Layer 2 of a small transformer language model trained on English Wikipedia (8 layers, counted from 0, width 128).
A neuron's activation on a vector x is GELU(weights . x + bias), where the dot is the dot product.

Input weights of the MLP neurons that the questions are about. A number n stands for n times 0.0032.
n7 (bias -0.152): -15 14 -13 -17 -15 3 6 7 1 11 4 -20 9 12 -17 -8 8 43 16 -36 -5 21 -13 12 22 -14 7 -29 -8 -4 38 5 24 -8 -17 -29 -6 -6 -22 -40 8 -13 22 24 3 32 -14 -37 -19 8 5 -1 27 -15 -43 0 -14 5 -3 16 11 23 17 30 -2 15 6 13 2 -14 -17 8 -14 16 -9 17 -17 17 20 11 -2 -10 -15 -4 -53 23 -9 23 11 26 28 -6 -12 14 38 -5 3 -9 -23 -34 4 17 -28 -9 27 -10 -5 -19 -12 -14 2 39 -30 4 9 28 3 8 42 -4 10 31 -40 9 11 -19 20 2
n20 (bias -0.138): -37 -6 29 -8 15 -30 12 8 32 -23 6 -14 27 7 2 -11 11 9 -11 -8 -31 5 31 -8 -4 8 -4 23 -24 -2 -7 -5 44 -3 -14 -16 5 15 7 35 36 12 -14 14 -22 14 -21 -5 1 5 14 5 -9 -26 23 -9 -36 -7 -17 23 42 23 -17 -35 3 -8 20 -23 21 -20 -6 27 2 10 3 -6 29 7 -16 25 5 7 -37 -2 -2 26 -7 1 -3 5 -39 -3 2 -40 -15 22 14 1 -11 13 -53 31 -4 16 -3 19 -6 2 -22 -14 2 -35 -13 31 13 -10 -1 -26 12 -13 -2 0 20 10 -5 -23 -8 20
n27 (bias -0.150): -27 -28 -49 11 -4 -13 -30 5 2 39 -3 -29 26 17 21 -25 -15 12 -30 19 -18 -21 6 13 9 15 15 -13 -19 -15 15 -1 -32 12 -5 -16 -12 34 -28 -6 -1 -1 -16 31 9 18 -13 -13 32 11 35 -12 19 -22 -7 -1 6 27 -8 9 -3 13 12 27 -17 12 26 3 6 -15 23 -25 -21 13 25 -24 -10 30 -5 -44 20 8 -18 10 -2 8 -31 9 -15 -28 -4 -5 8 -35 -6 -41 7 -5 -12 -13 -31 21 -2 -37 -9 29 -32 2 -22 8 11 20 -8 23 20 13 -8 35 29 8 -27 -5 -20 17 24 2 1 -3
n37 (bias -0.097): 16 1 -20 2 4 -30 -4 20 -44 -13 0 -3 11 -10 15 19 11 6 -8 7 8 -16 -18 0 -3 13 -1 25 -39 -34 5 -43 36 -42 -17 38 53 10 -25 -4 -21 19 9 39 26 -1 -3 -17 -37 19 16 -49 14 32 23 -14 -20 11 37 -32 -34 -43 5 -17 17 28 -1 27 -18 5 3 -17 12 1 -11 -16 9 -22 15 20 9 2 20 -12 5 6 -3 -50 9 10 34 32 8 1 -26 -2 -4 -51 10 25 -19 -5 29 21 -27 -59 -2 -23 29 -15 -16 14 13 -32 34 -49 -12 -10 -21 31 -5 18 -4 -23 27 -22 -1 34
n72 (bias -0.117): 28 6 -6 -41 38 16 7 -14 -11 -3 -15 6 -36 35 -49 12 -12 -33 -6 26 -7 -1 10 -21 9 -30 -15 39 -13 -9 5 -19 52 -38 5 39 -23 1 19 -48 30 37 25 16 -9 -30 4 11 -39 8 -2 -20 -3 -31 12 31 -2 -24 11 -12 -30 1 -17 0 2 45 -21 -11 -87 14 6 -36 -12 2 -3 10 20 19 -21 -1 2 10 14 35 3 -35 -19 -24 -9 12 -11 -34 -12 33 -6 2 14 -30 7 11 25 16 59 -24 18 -20 39 27 27 -17 20 61 -6 11 11 -24 -22 33 -21 15 20 23 -38 -30 -7 5 2 11
n87 (bias -0.121): 32 -21 7 4 -22 -30 7 -4 -15 -69 -23 10 22 -4 -5 -25 -30 -11 -1 11 11 29 -7 7 4 35 15 -11 41 -6 1 15 -20 -4 -7 -27 0 4 -27 -35 6 14 -11 -20 -25 21 13 7 -10 -44 -29 44 9 -27 10 -19 27 1 -23 -5 -28 17 36 -8 -5 14 10 49 -24 -20 1 -20 -15 -19 -27 -45 3 -8 -3 5 15 2 3 -9 -6 28 -13 32 1 8 28 -5 -25 9 -27 14 -9 -10 -17 -34 -3 20 3 -18 24 10 30 30 27 24 13 6 -1 -38 -10 17 -2 7 27 30 5 29 -10 32 -6 27 -14 7
n117 (bias -0.144): 9 -37 47 -12 3 4 47 18 -25 -2 -27 6 -21 1 20 10 26 28 -10 -28 16 -8 -32 38 47 -7 6 -14 -7 3 20 16 28 -18 -9 0 7 33 -24 -14 2 11 17 8 -18 -11 10 13 9 -5 -38 20 18 27 7 -6 4 -41 -12 22 51 -27 36 -23 1 15 2 -45 9 -13 1 1 7 55 17 -55 -16 -10 -1 4 25 -11 -14 16 -24 9 13 15 28 -12 8 -13 -9 -10 -2 19 18 -32 -37 -9 5 -20 -9 16 20 -59 -4 -17 -10 11 -14 -10 -23 6 5 3 -14 26 -10 20 -31 -1 12 -5 15 -11 34 11
n118 (bias -0.016): 16 -35 -29 1 -35 -22 2 -31 -9 -37 33 1 -5 -1 -44 30 30 -26 -6 -11 -16 -23 12 50 15 30 -16 -7 -11 5 5 7 22 -8 -37 25 23 1 15 -21 9 -25 -10 25 31 -20 2 -10 5 -25 -39 -19 -3 21 13 -10 7 28 -44 -12 -2 5 45 4 16 7 -32 22 16 14 26 7 66 -33 40 -1 1 -15 -20 4 10 -17 -17 22 44 41 21 3 33 4 39 15 53 16 4 4 -33 5 -6 37 -18 -26 -1 -44 -27 5 1 -15 1 0 27 -30 -19 -23 -17 17 12 49 -6 -4 32 -45 10 -17 -25 4 30 -5
n120 (bias -0.091): -1 55 5 -25 -36 27 31 0 0 -13 3 -3 26 4 -18 37 5 -22 -16 -22 17 48 11 26 -6 39 10 -6 -41 9 15 -37 7 21 -26 -38 -7 14 -10 3 5 14 35 -26 1 40 19 3 5 -7 -14 10 -16 9 -33 -17 33 9 16 -7 7 -18 55 6 0 -10 14 -22 44 10 32 -42 -16 -11 22 -22 19 -11 23 -15 12 14 -23 -14 -17 25 2 -26 -18 -65 22 -32 -19 37 18 -9 -5 17 33 33 -25 3 25 -1 -20 12 -20 -45 24 -3 -6 27 15 -16 -25 8 15 21 -4 -19 4 29 -1 18 -9 1 5 22
n168 (bias -0.056): -3 -7 -26 13 -33 -24 -22 28 20 2 1 11 -6 14 14 -11 19 -15 -3 47 17 -39 -1 43 47 -19 -3 6 -12 -15 7 -46 -12 31 27 -29 -12 3 -32 -35 -5 -18 34 17 -31 -33 1 10 33 18 10 8 -52 -18 -6 0 -26 19 1 -23 26 43 -9 -24 -13 40 -11 -19 -15 -25 -2 -39 -22 7 -24 -15 -6 23 -6 11 46 -32 -36 -15 -1 -20 -29 -13 44 -20 -10 -8 -27 -5 46 15 10 12 8 -20 46 2 8 16 8 14 22 -8 -4 -55 70 25 26 26 21 0 -18 7 36 13 19 16 -6 -16 20 27 16 -1
n177 (bias -0.048): 11 -9 -2 25 39 -6 27 18 22 30 -25 -28 21 26 -25 36 1 -15 -28 -8 -3 -34 7 -24 10 16 12 43 -8 4 -21 -44 34 54 -19 -21 -25 -14 -28 12 1 29 -2 -28 -11 -29 -26 7 9 11 -43 9 34 -11 21 -28 -13 2 -28 42 13 3 28 8 -3 3 6 25 -79 20 17 -8 32 -14 -33 6 3 8 -11 -42 33 -4 -6 -3 -19 -9 15 -19 4 25 35 -3 -28 -6 -64 7 -6 -31 -10 10 18 -9 -20 -6 25 39 -25 -14 -11 6 -13 18 23 7 -14 -1 -27 9 1 -15 -17 -29 27 3 -30 46 -7 26
n183 (bias -0.056): -3 -17 11 9 11 -4 -27 28 -18 9 7 -3 18 -3 16 1 5 -8 5 -5 1 36 61 19 -17 25 27 17 32 -1 5 23 35 -15 10 -10 -1 -17 -4 -48 -7 -29 -15 17 35 1 3 -22 40 -7 -30 -38 14 7 -6 -35 7 -21 -11 -47 -2 3 -5 -28 -7 41 -26 42 39 11 43 -34 -10 -61 35 6 52 -16 1 -54 -7 -32 -17 21 23 6 -8 -17 6 -12 -12 23 3 -21 5 -8 4 33 -31 22 -10 6 -35 -36 17 18 -1 -21 -17 -12 -15 21 -14 65 -10 4 30 -11 50 -28 11 5 26 -7 4 -13 -26 -5
n202 (bias -0.026): 26 -39 19 -15 -21 -7 18 -1 31 21 5 18 12 11 -11 6 4 -29 17 -23 -32 0 -8 44 8 26 9 39 -31 4 3 -23 -5 8 -26 -20 -1 4 -7 -23 -33 27 -27 -7 49 17 18 -29 43 40 -21 10 27 -20 25 -65 18 -15 -55 -16 3 -23 36 9 12 -11 33 23 16 26 42 -22 16 -48 -1 -17 -10 30 30 -17 -45 4 -39 5 42 9 11 -27 -14 -30 -34 1 -28 37 -16 -7 -11 5 9 12 -26 -28 -8 -6 -8 36 -33 11 -27 -27 -16 3 -14 17 6 22 27 -16 45 -6 25 2 36 -24 10 8 -10 1
n246 (bias -0.125): 25 -5 -2 15 -1 12 -8 3 54 17 -34 13 -6 7 94 14 24 -12 13 4 33 19 -5 29 -11 5 -20 -36 52 11 10 8 -3 -24 -3 20 -20 22 -53 15 -10 -23 -35 22 23 15 -28 6 12 -8 -17 4 23 22 22 2 19 0 -33 5 -29 24 36 -24 -8 15 -20 27 -10 -14 -33 20 -23 -4 -8 24 20 2 -4 10 30 -16 -14 10 -24 -19 25 -8 4 11 -43 0 -25 37 -17 -29 -26 4 14 18 -37 11 4 2 -51 38 29 5 13 -19 -15 25 -4 14 -11 -29 48 -17 8 -22 20 3 30 -34 -36 9 -48 -49
n271 (bias -0.009): 2 -18 -8 1 -19 22 43 3 -2 4 7 -27 -8 -10 31 -27 -6 -35 14 17 4 -30 6 11 22 -1 43 -47 18 -19 -1 -24 -37 8 7 -19 -15 28 -34 -37 -8 -28 7 -9 14 25 -21 -41 22 -9 22 -21 -3 -26 39 4 9 -15 12 17 1 9 5 -16 33 21 15 0 3 -33 -4 28 7 21 -5 -12 7 17 16 5 8 -28 -22 8 29 -25 -36 -5 6 -17 47 -9 -10 31 1 30 0 -16 22 3 -19 38 15 -12 -13 -35 27 18 31 13 36 6 10 -18 22 -14 -18 -35 8 -8 -4 16 30 9 -26 -19 3 12
n290 (bias 0.011): -37 -37 -40 -16 9 -7 -10 -32 7 -16 -32 -31 16 -3 4 -26 -69 -1 -19 -56 -16 42 -19 3 7 36 8 6 1 15 10 -1 2 -3 3 3 32 -14 -36 -11 -17 -2 53 23 -1 27 -22 -10 0 -11 23 6 -15 -46 41 36 6 10 -4 1 4 -30 -13 -32 -13 -15 -9 -4 1 3 -7 31 20 25 28 -6 -7 40 37 13 27 -11 5 1 5 -17 -17 -13 -6 -8 -12 14 6 -3 14 1 3 16 -11 35 -8 -10 -1 20 -12 -23 -21 18 9 -12 -12 6 25 39 -18 5 -46 -23 40 5 -27 -11 9 -15 -26 -31 23 36
n296 (bias -0.036): -13 8 32 -12 7 -1 -27 -19 44 21 -18 -12 1 16 29 -19 -6 20 13 11 6 -24 8 -12 -41 -13 17 9 -8 -6 -13 1 -23 5 15 -8 -43 29 -23 -31 16 -9 -20 32 -22 27 -1 2 45 -1 -8 -3 -38 35 -30 7 -27 -9 28 0 14 31 -10 33 -34 -1 -18 7 4 -16 4 8 -36 -51 11 -57 61 10 -11 -7 -6 18 14 6 20 31 2 -1 -22 -15 -6 56 -21 -8 1 25 17 -42 -10 -7 -8 40 7 -29 33 21 -26 -1 3 25 14 43 -32 8 -11 -8 31 -34 -6 -12 -2 -8 27 12 -24 29 31 -3
n312 (bias -0.026): -35 -14 -35 3 18 6 35 11 8 13 -30 -1 0 26 -11 8 18 -20 24 37 -3 21 16 32 17 10 11 20 25 -9 22 26 -7 -10 -15 39 -11 -4 19 15 1 -17 27 -13 -73 37 -9 -36 -26 1 -13 -5 -1 -33 -45 30 20 -2 25 6 -16 -18 17 -4 -17 -1 -9 7 -75 36 -13 -20 -20 38 -9 25 -8 -3 -12 17 23 12 -46 -29 -20 7 11 10 23 26 46 -8 21 -14 -12 -13 -24 16 3 -24 49 8 25 9 -6 -66 19 -22 -4 -14 15 15 3 -9 -12 12 -15 -60 -25 -26 46 -3 -18 28 0 -30 -4 -12
n323 (bias 0.004): 14 -14 -27 42 20 15 32 8 3 -39 -23 15 -16 -31 1 10 19 8 30 -26 13 29 -9 22 -3 36 10 -9 16 4 24 -68 -12 -23 28 24 -36 -22 6 20 -22 9 -13 22 -9 -14 11 0 16 15 23 3 -11 -41 9 20 -18 5 10 23 42 43 8 12 -3 3 8 20 -19 -36 -30 -31 34 -8 7 10 -5 32 11 3 19 9 3 -23 -17 -3 15 -28 -22 -29 2 -20 13 -34 -39 10 57 23 1 14 -22 -2 22 33 -8 8 2 -13 7 -31 27 1 -6 4 -22 42 -21 8 -12 -16 -27 -45 16 -46 12 -16 -4 17
n347 (bias -0.079): 11 -53 -3 6 -37 -27 18 -60 5 18 -21 0 19 23 12 -10 53 -40 37 17 -30 -5 -22 -25 6 -11 -3 -30 -31 21 -50 -10 -15 -12 -39 -6 32 22 -15 39 -16 52 21 0 -11 26 20 5 -31 22 -8 -20 32 5 1 29 -24 -6 4 25 -29 24 -23 36 -41 1 5 25 5 21 -21 6 30 -15 -27 -13 8 -14 1 -35 1 8 -41 6 4 -21 42 27 -31 15 -1 -26 -2 8 -16 39 5 -8 25 27 -20 35 -8 -49 -3 -11 -10 8 2 45 -22 9 0 -10 9 -43 -8 34 35 15 -3 26 -2 0 -36 45 -15 16
n358 (bias -0.054): -27 6 -2 42 16 -9 8 14 20 -41 13 13 -9 17 17 -3 6 -35 7 24 -27 7 27 -15 15 -12 8 18 -8 19 -9 -11 -1 -10 1 -12 3 6 22 -22 -34 17 -15 37 1 18 -3 -4 -6 7 -15 -14 19 38 -24 -11 -1 -1 23 15 -9 16 17 -5 -5 24 -28 31 -9 -13 11 -7 -24 12 19 35 35 2 -11 -2 0 -22 19 -23 -13 -9 -17 24 8 -2 9 -39 -36 -15 -2 19 27 -26 -7 -19 -14 -8 -35 -12 -4 -5 2 -4 -33 6 8 -13 -13 19 33 12 -3 -13 -3 -18 35 -15 32 10 30 -2 23 -15
n373 (bias -0.097): -13 -24 -28 27 -17 -31 -6 35 -48 -44 -4 -1 24 23 -6 14 -6 44 10 18 33 -5 61 55 11 20 0 -12 12 39 30 16 5 -41 -8 16 16 27 -57 9 23 -9 -3 5 -15 -19 -37 4 -24 -54 -10 -13 66 -29 -16 -13 31 -4 -57 11 -18 19 7 14 3 13 -30 -8 -2 -21 -34 2 3 3 49 16 8 5 -56 9 23 25 -5 -16 -25 -17 -18 -1 -4 28 14 -24 40 34 -17 14 -55 29 17 -16 8 -18 0 -2 21 2 17 -24 52 19 8 -26 -23 -19 -8 31 -27 12 29 -19 9 15 -42 2 -4 -5 -32 -24
n391 (bias -0.050): 8 -15 -12 44 -17 -4 -21 -26 5 -24 -4 -1 12 28 -37 1 66 -23 -25 19 27 15 -4 8 -16 -15 -22 8 -13 43 -23 21 2 15 -29 -19 21 -17 -17 37 32 3 -39 -4 -9 -26 -5 2 -8 -7 -20 45 4 14 31 -28 2 -16 -27 39 -23 15 -5 32 10 15 -13 -47 0 31 -5 25 -3 27 -26 -29 33 -2 16 11 37 1 -51 20 19 8 4 7 1 -36 37 8 28 -21 1 31 13 32 3 -4 -46 1 18 -13 -13 -20 4 -2 22 9 -27 5 -16 3 -5 -7 30 -24 10 14 -3 -62 -5 -18 -3 -11 3 -14
n392 (bias -0.131): -2 -15 -28 -3 -9 32 45 8 -15 3 -6 -35 11 13 13 -3 -19 -20 -29 -4 6 -24 -4 16 1 4 57 37 1 -14 16 -53 -21 5 41 -7 -18 15 -9 -21 -7 7 -2 -16 -2 38 -16 -2 19 -7 0 -10 -21 8 23 -8 14 -16 27 14 -11 -21 -5 -2 25 -1 2 3 -15 -13 8 -4 23 -2 -12 -13 39 22 -8 21 -30 -14 -13 4 -18 34 17 -26 -18 -6 -22 39 20 -3 -34 0 39 15 -1 -1 -28 -3 -3 5 14 30 2 5 22 -1 2 10 -2 -6 14 12 -6 -9 34 -8 -25 -29 -13 -15 -19 28 5 -13
n444 (bias -0.035): 5 -23 -43 18 -16 -14 49 11 -2 -57 -22 33 35 9 -25 -41 -19 19 -3 7 -6 31 45 6 -11 54 -19 -39 0 -10 2 12 34 11 -13 18 54 15 23 -30 -38 -28 3 59 -18 -7 -11 19 1 -10 -30 -16 -31 84 -14 16 13 21 25 7 11 11 52 -14 -62 37 -47 25 -2 -34 2 -45 -20 -20 -16 38 1 -9 -3 -44 19 13 -2 -15 -21 8 -5 7 -21 15 14 -20 2 11 2 -14 -29 42 -16 -13 31 -15 -6 55 27 -5 17 1 -27 -24 -30 22 -6 20 -17 -4 7 33 16 -2 10 -14 8 26 -9 -14 -29 6
n451 (bias -0.135): -24 -6 -14 3 -14 -40 29 8 -13 -29 -20 -23 -39 -9 -37 -20 1 9 -22 -5 37 4 11 -9 3 22 -1 -1 10 -26 1 16 32 9 -19 5 -21 -29 -23 -12 -16 -21 -16 1 2 -33 1 34 -22 -26 11 -7 26 -24 42 -4 21 9 -10 14 -26 -22 10 19 11 -27 8 3 -36 -15 26 -10 6 -1 20 -2 2 2 34 13 27 -12 22 11 -29 -1 16 20 -4 7 48 -2 20 -12 25 22 5 -16 -10 16 -36 16 5 -10 -29 18 3 -23 -10 25 7 39 15 24 -39 11 6 -2 -18 -13 11 3 -6 -3 21 -5 27 21
n458 (bias -0.081): 1 5 -24 -13 10 45 9 -13 1 -1 -9 -14 -18 39 -33 -29 -36 3 10 -29 -10 32 13 -1 -15 12 3 -8 -10 -2 27 -6 34 -4 -29 33 28 -33 -1 10 5 9 18 10 -8 7 -19 4 -43 10 -20 24 10 -24 -13 -26 -2 8 23 15 -40 8 6 -8 -32 11 -4 -4 -18 11 10 1 -7 50 40 -13 25 33 -25 -25 -27 -10 19 20 27 -25 1 23 28 1 34 8 11 18 19 8 -22 -9 7 -23 2 16 2 -8 21 16 17 -9 -32 -28 -24 37 -5 -7 -39 1 13 -14 53 -3 31 30 -45 3 2 -11 21 18
n469 (bias -0.060): -28 -13 -5 18 18 9 -13 3 -9 -39 42 -36 -5 18 13 -29 -23 34 18 -9 43 21 26 6 5 21 26 -35 -17 7 -18 -40 -25 -21 -5 5 44 -40 -9 -22 38 60 1 -16 54 -12 -31 18 19 6 -28 1 22 16 26 7 -4 -11 -44 18 -13 18 24 -53 -12 -1 29 8 14 -18 17 5 -2 14 37 0 33 25 28 -35 -23 47 18 53 -5 -42 4 20 -4 -9 -33 18 37 18 -20 0 -51 0 34 7 7 -10 24 38 -33 15 -6 -5 19 -40 -9 24 -1 -67 2 -21 4 -47 46 19 -49 -4 6 7 -1 20 11 -38
n498 (bias 0.002): 0 11 14 -18 -12 11 -49 -12 -14 1 9 35 41 25 9 18 3 1 -41 -21 13 7 21 -8 -36 25 -26 10 -13 -22 -13 -13 9 -24 -23 -15 42 9 -22 2 33 -10 38 0 -18 -20 19 -4 -23 8 -6 -7 -12 8 51 11 20 -16 -15 29 16 25 4 13 5 5 9 -30 -25 9 37 -6 -54 4 23 21 11 39 -3 -46 -23 6 -21 -1 -3 -16 5 -26 -14 2 -35 35 15 -3 -25 -8 -10 -36 56 18 15 -10 18 21 2 17 -18 -23 -21 -21 -4 -25 -25 -24 15 -3 20 43 40 -11 -18 -29 10 -22 -2 -3 3 -7
n501 (bias -0.141): 3 -16 -14 11 -7 4 -24 5 -17 -28 -8 -3 -5 -6 2 21 -5 -31 21 -13 -16 5 -14 -6 -27 0 -16 -20 -41 21 2 4 -3 11 -18 5 -26 6 15 -10 7 12 -2 -14 -41 -1 -10 32 -3 12 3 -25 -49 -17 -49 -15 -1 -1 4 -16 -12 19 -7 7 18 6 11 10 -7 12 21 12 27 20 -25 -28 8 4 38 7 25 23 25 -25 28 -11 -21 -8 7 -10 -5 25 39 16 -3 -10 17 -19 -10 29 10 -5 -7 11 -12 21 -20 -4 0 -19 1 1 5 -5 -14 17 -3 -18 32 8 31 -31 8 15 -9 9 -9 2

Each question shows a token from some text and the vector x that enters the MLP there. A number n stands for n times 0.038.

" of": -48 3 -9 41 37 -14 22 -14 -8 42 18 10 -65 -33 -25 -4 -7 -9 11 -17 6 2 9 -15 -19 -13 20 66 52 15 -8 42 -27 -8 -7 -3 -24 21 45 7 -16 -34 -8 25 -18 -34 54 -15 -69 8 24 -8 -7 32 1 -34 -12 31 -17 6 25 7 -10 -41 -11 11 13 -57 -5 4 2 13 -6 7 -62 -49 -7 4 11 -25 19 26 8 -13 20 20 -2 2 -35 27 2 -27 -13 37 35 -91 -16 -10 0 31 15 -19 -17 35 -7 8 -6 -28 37 13 -23 -11 32 -64 -2 13 -7 1 64 -17 0 15 30 -21 -28 37 26 27
Which of these neurons fires most? n501

" it": -31 13 -27 4 27 -11 6 4 -40 -5 21 -6 -56 -12 -8 -15 -10 2 27 -27 14 -4 -16 -31 20 -21 11 70 75 19 -15 63 -35 -17 35 -19 -11 24 29 -7 -21 -22 -1 48 6 -31 -9 6 -42 26 31 3 28 29 -12 -47 8 33 -4 30 12 9 3 -53 -12 13 -16 -62 19 18 -29 -7 -35 -2 -24 -27 -20 -11 13 -45 17 15 -20 -14 27 17 30 -10 -24 18 -10 -41 -47 19 12 -66 -5 6 -11 15 0 2 12 23 -9 32 52 -16 14 29 -25 6 -8 -63 -12 29 -9 -4 61 -17 45 2 29 -34 -18 45 20 28
The three highest activations, in order: n246, n444, n358

" that": -38 17 -14 6 24 -4 -1 -4 -12 7 16 4 -64 -47 -19 -23 20 -21 43 -24 -3 -2 11 -23 16 -7 27 74 75 36 -15 47 -35 -13 23 -12 -12 22 28 1 -15 4 -19 36 -14 -28 23 9 -65 7 33 8 7 13 -9 -28 0 56 -2 1 23 4 2 -60 -17 2 4 -50 -7 1 -13 5 -24 -23 -33 -15 -21 6 34 -33 11 47 -29 0 13 19 8 2 -13 23 16 -40 -23 44 13 -58 -18 -19 -12 17 12 2 15 28 16 15 27 -27 18 23 -30 1 -9 -67 -25 19 -14 9 68 -25 12 7 8 -33 -54 6 15 35
Which of these neurons fires most? n312

" She": -39 35 -24 13 47 -18 18 8 -10 -16 32 -16 -50 -2 -10 -62 9 20 28 -46 -15 1 -14 -26 17 -32 9 69 82 -4 -18 54 -15 -8 28 -20 -17 12 46 -30 -16 -20 -32 36 -6 -5 -8 19 -29 52 30 -27 16 33 12 -20 -1 21 -20 19 5 16 -28 -43 0 10 29 -60 1 -1 -18 -9 -15 -17 -19 -67 -8 30 -3 -47 0 31 0 -16 27 15 14 -6 -22 25 7 -24 -31 36 27 -42 -40 25 -12 19 -3 -9 12 15 -15 -1 22 -22 10 38 -51 -20 -13 -45 0 55 -18 -3 50 -12 46 5 16 -15 -16 36 14 0
Which of these neurons fires most? n469

" mi": -43 28 -22 -29 30 -2 -4 9 -10 5 12 16 -50 -45 -5 -33 31 18 8 -37 -4 -19 -4 -43 -17 -40 20 54 71 27 9 44 -24 -37 15 24 22 4 5 -21 -29 -17 -7 45 -5 -5 20 -5 -30 36 27 -26 8 49 0 -37 10 27 7 1 37 -3 -11 -41 16 1 16 -64 4 -10 -11 -48 4 16 -41 -70 15 -17 1 -23 -1 13 26 -14 20 60 -5 -11 -34 3 19 -28 -33 17 27 -73 0 6 -5 16 4 -10 -13 30 -21 22 33 -24 8 22 8 -17 26 -48 8 15 -30 35 67 -25 -16 24 34 -35 -15 44 7 7
Which of these neurons fires most? n37

"bu": -40 12 -22 8 33 2 -4 -16 -18 17 31 -5 -54 -43 -3 -28 -6 -12 0 -66 14 -13 -17 -12 -7 -27 26 58 65 31 24 24 -24 0 16 -14 -7 31 10 -10 -22 -22 -5 19 -26 1 28 0 -45 26 26 -10 5 58 5 -41 3 36 -30 21 15 18 -10 -28 3 25 30 -66 12 -21 -20 -33 -2 2 -38 -37 -18 6 9 -23 -1 -4 -14 -10 19 38 7 -5 -35 33 20 -10 -20 39 14 -84 3 -5 -11 26 -23 26 -43 41 -6 16 51 -36 16 26 -4 -17 33 -48 21 27 -37 -1 63 -7 22 29 10 -40 -30 61 9 -14
Which neuron fires most, and how strongly? n392, at about 0.68

" T": -59 41 0 0 9 -31 23 -15 -10 32 20 -4 -39 -29 -37 -35 5 12 2 -42 34 -8 2 -41 8 -23 -1 59 74 29 -11 37 -8 4 14 -7 3 40 30 6 -1 -33 -21 28 -4 -20 18 5 -18 64 12 -19 2 17 -7 -62 -11 41 -8 2 30 13 -42 -55 18 -18 3 -47 26 2 -13 -45 -9 -4 -15 -16 4 23 14 -33 17 27 2 -2 -4 39 16 9 -34 32 5 -22 -42 1 33 -61 -24 6 -39 24 -3 -8 17 10 -6 27 -3 -33 20 40 -25 -17 3 -57 51 22 -22 -5 66 -21 -5 -10 22 -38 -25 37 17 17
Which of these neurons fires most? n20

" in": -44 8 -20 27 12 -8 -8 -3 -17 30 0 15 -59 -27 -22 -6 -2 -10 12 -5 -10 2 -6 -32 1 8 30 62 72 19 5 48 -17 -22 4 5 -12 19 33 9 -18 -42 -2 14 3 -23 38 9 -53 7 32 -6 11 46 -5 -41 -24 47 -23 21 42 17 -29 -47 -3 5 0 -79 -5 -2 -21 -19 -2 -3 -50 -35 -7 10 14 -44 -6 10 16 -4 33 27 8 -10 -30 11 21 -17 -23 36 38 -70 -24 -17 -14 -6 16 -18 -13 29 -17 24 32 6 26 22 -33 3 34 -62 6 13 -13 8 70 -26 1 16 33 -38 -22 30 13 19
Which neuron fires most, and how strongly? n444, at about 0.18

" He": -46 36 -11 4 24 -9 24 -16 -16 0 37 -17 -51 6 -19 -17 1 -11 12 -33 -19 -18 -24 -41 0 -18 11 61 81 -1 1 55 -44 16 33 -9 -35 18 62 -15 4 -46 3 38 -11 -22 -13 20 -54 54 34 -4 17 46 8 -48 6 8 -15 23 7 17 1 -48 -5 4 28 -54 21 -5 -3 1 -45 0 -29 -46 0 11 0 -43 4 13 18 -11 34 9 9 -14 -2 22 1 -23 -31 18 22 -50 -34 24 -21 19 -28 1 -40 28 -23 18 14 -25 25 24 -38 -19 -15 -44 16 57 -15 -8 45 9 38 18 44 -30 -29 39 23 0
Which of these neurons fires most? n358

" with": -35 28 -24 6 11 -19 -1 -29 -4 21 8 25 -55 -51 -32 -23 -12 4 21 -16 17 -23 -3 -15 -3 11 17 61 61 21 -7 58 -51 -3 15 -12 -22 -3 30 22 -16 -21 -29 49 -11 -18 26 8 -54 8 29 2 -3 20 4 -22 -18 42 -11 -9 23 10 -35 -62 -15 12 -10 -70 -4 26 -17 -28 -2 -27 -49 -37 -10 3 22 -15 0 24 -5 -10 20 40 10 -5 -32 33 11 -18 -25 28 55 -53 -21 1 -19 19 13 -21 -2 44 2 13 28 -13 36 36 -29 6 17 -54 8 11 2 19 70 -25 -3 7 24 -33 -32 42 47 22
Which two neurons fire most, strongest first? n444, n168

" P": -56 33 -2 28 13 -27 21 -47 -3 25 24 21 -38 -30 -41 -29 10 5 -6 -51 26 -7 -14 -10 8 -33 42 65 46 22 -20 37 4 8 13 4 -16 32 22 -12 -2 -46 -19 46 -8 -22 11 -3 -43 48 12 -20 5 18 5 -47 -28 29 -4 -7 20 29 -22 -39 21 -5 13 -44 48 -16 1 -31 -26 -2 -2 -21 1 7 16 -31 23 28 17 -14 -11 27 22 9 -40 40 -4 -24 -10 37 36 -49 -38 -1 -18 10 -16 -22 17 10 -18 22 7 -40 14 34 -28 -25 6 -64 27 53 -28 -13 68 -21 -17 9 26 -34 -31 57 8 9
Which two neurons fire most, strongest first? n469, n7

" weak": -49 29 -17 5 24 9 28 9 -19 7 27 21 -65 -31 -7 5 12 -22 1 -28 5 -24 -1 -30 7 -24 63 65 46 -9 -20 58 -3 -10 24 0 -11 6 -1 -6 -24 -24 -14 52 11 1 0 -9 -50 8 45 -1 -1 12 20 -29 -7 36 14 9 32 -17 10 -48 3 12 3 -58 9 14 -14 2 -25 21 -69 -33 -7 -29 15 -32 18 19 -8 -41 2 15 26 6 -41 -10 17 -24 -19 37 5 -69 -59 -9 -6 20 -27 11 -18 15 11 36 43 -14 10 12 -22 15 -1 -56 19 7 -23 0 62 -18 7 26 42 4 -38 20 19 35
Which neuron fires most, and how strongly? n271, at about 0.67

" SWE": -43 39 -31 26 39 -10 2 -33 -3 25 20 13 -58 -21 -25 -50 -9 1 21 -53 14 -22 -10 -15 -8 -38 26 65 49 10 -19 42 -17 2 15 -29 1 29 22 6 -21 -37 -12 55 -3 -7 33 -21 -21 34 10 19 -5 11 -6 -52 -27 33 -2 8 20 25 -36 -68 -6 -20 11 -44 8 12 -9 14 9 15 -17 -17 -2 -2 -5 -19 31 34 15 16 39 4 32 24 -52 23 -10 -37 -30 10 32 -47 -46 39 -9 9 -16 -7 16 -16 -11 2 30 -46 -9 39 -23 -20 9 -56 28 2 -25 19 54 -38 18 1 14 -26 6 38 36 26
Which of these neurons fires most? n458

" the": -58 0 2 5 34 -9 7 -6 -30 49 25 3 -53 -32 -45 -18 0 -19 7 17 18 0 -5 -15 7 -12 39 63 57 14 -13 61 -27 -5 9 -5 -25 16 31 -6 -14 -44 -8 52 -10 -41 33 7 -55 16 41 -10 4 31 -7 -34 -26 15 -6 18 1 19 -9 -34 -1 17 19 -65 27 10 -13 -12 -41 5 -41 -25 -16 12 11 -36 20 25 -1 -6 30 38 18 -18 -29 42 -17 -34 -46 17 2 -60 -4 16 -4 28 -3 -14 -9 15 -27 11 15 -25 23 14 -27 5 -18 -56 -21 38 -6 -3 53 -18 9 26 51 -22 -37 33 3 48
Which of these neurons fires most? n183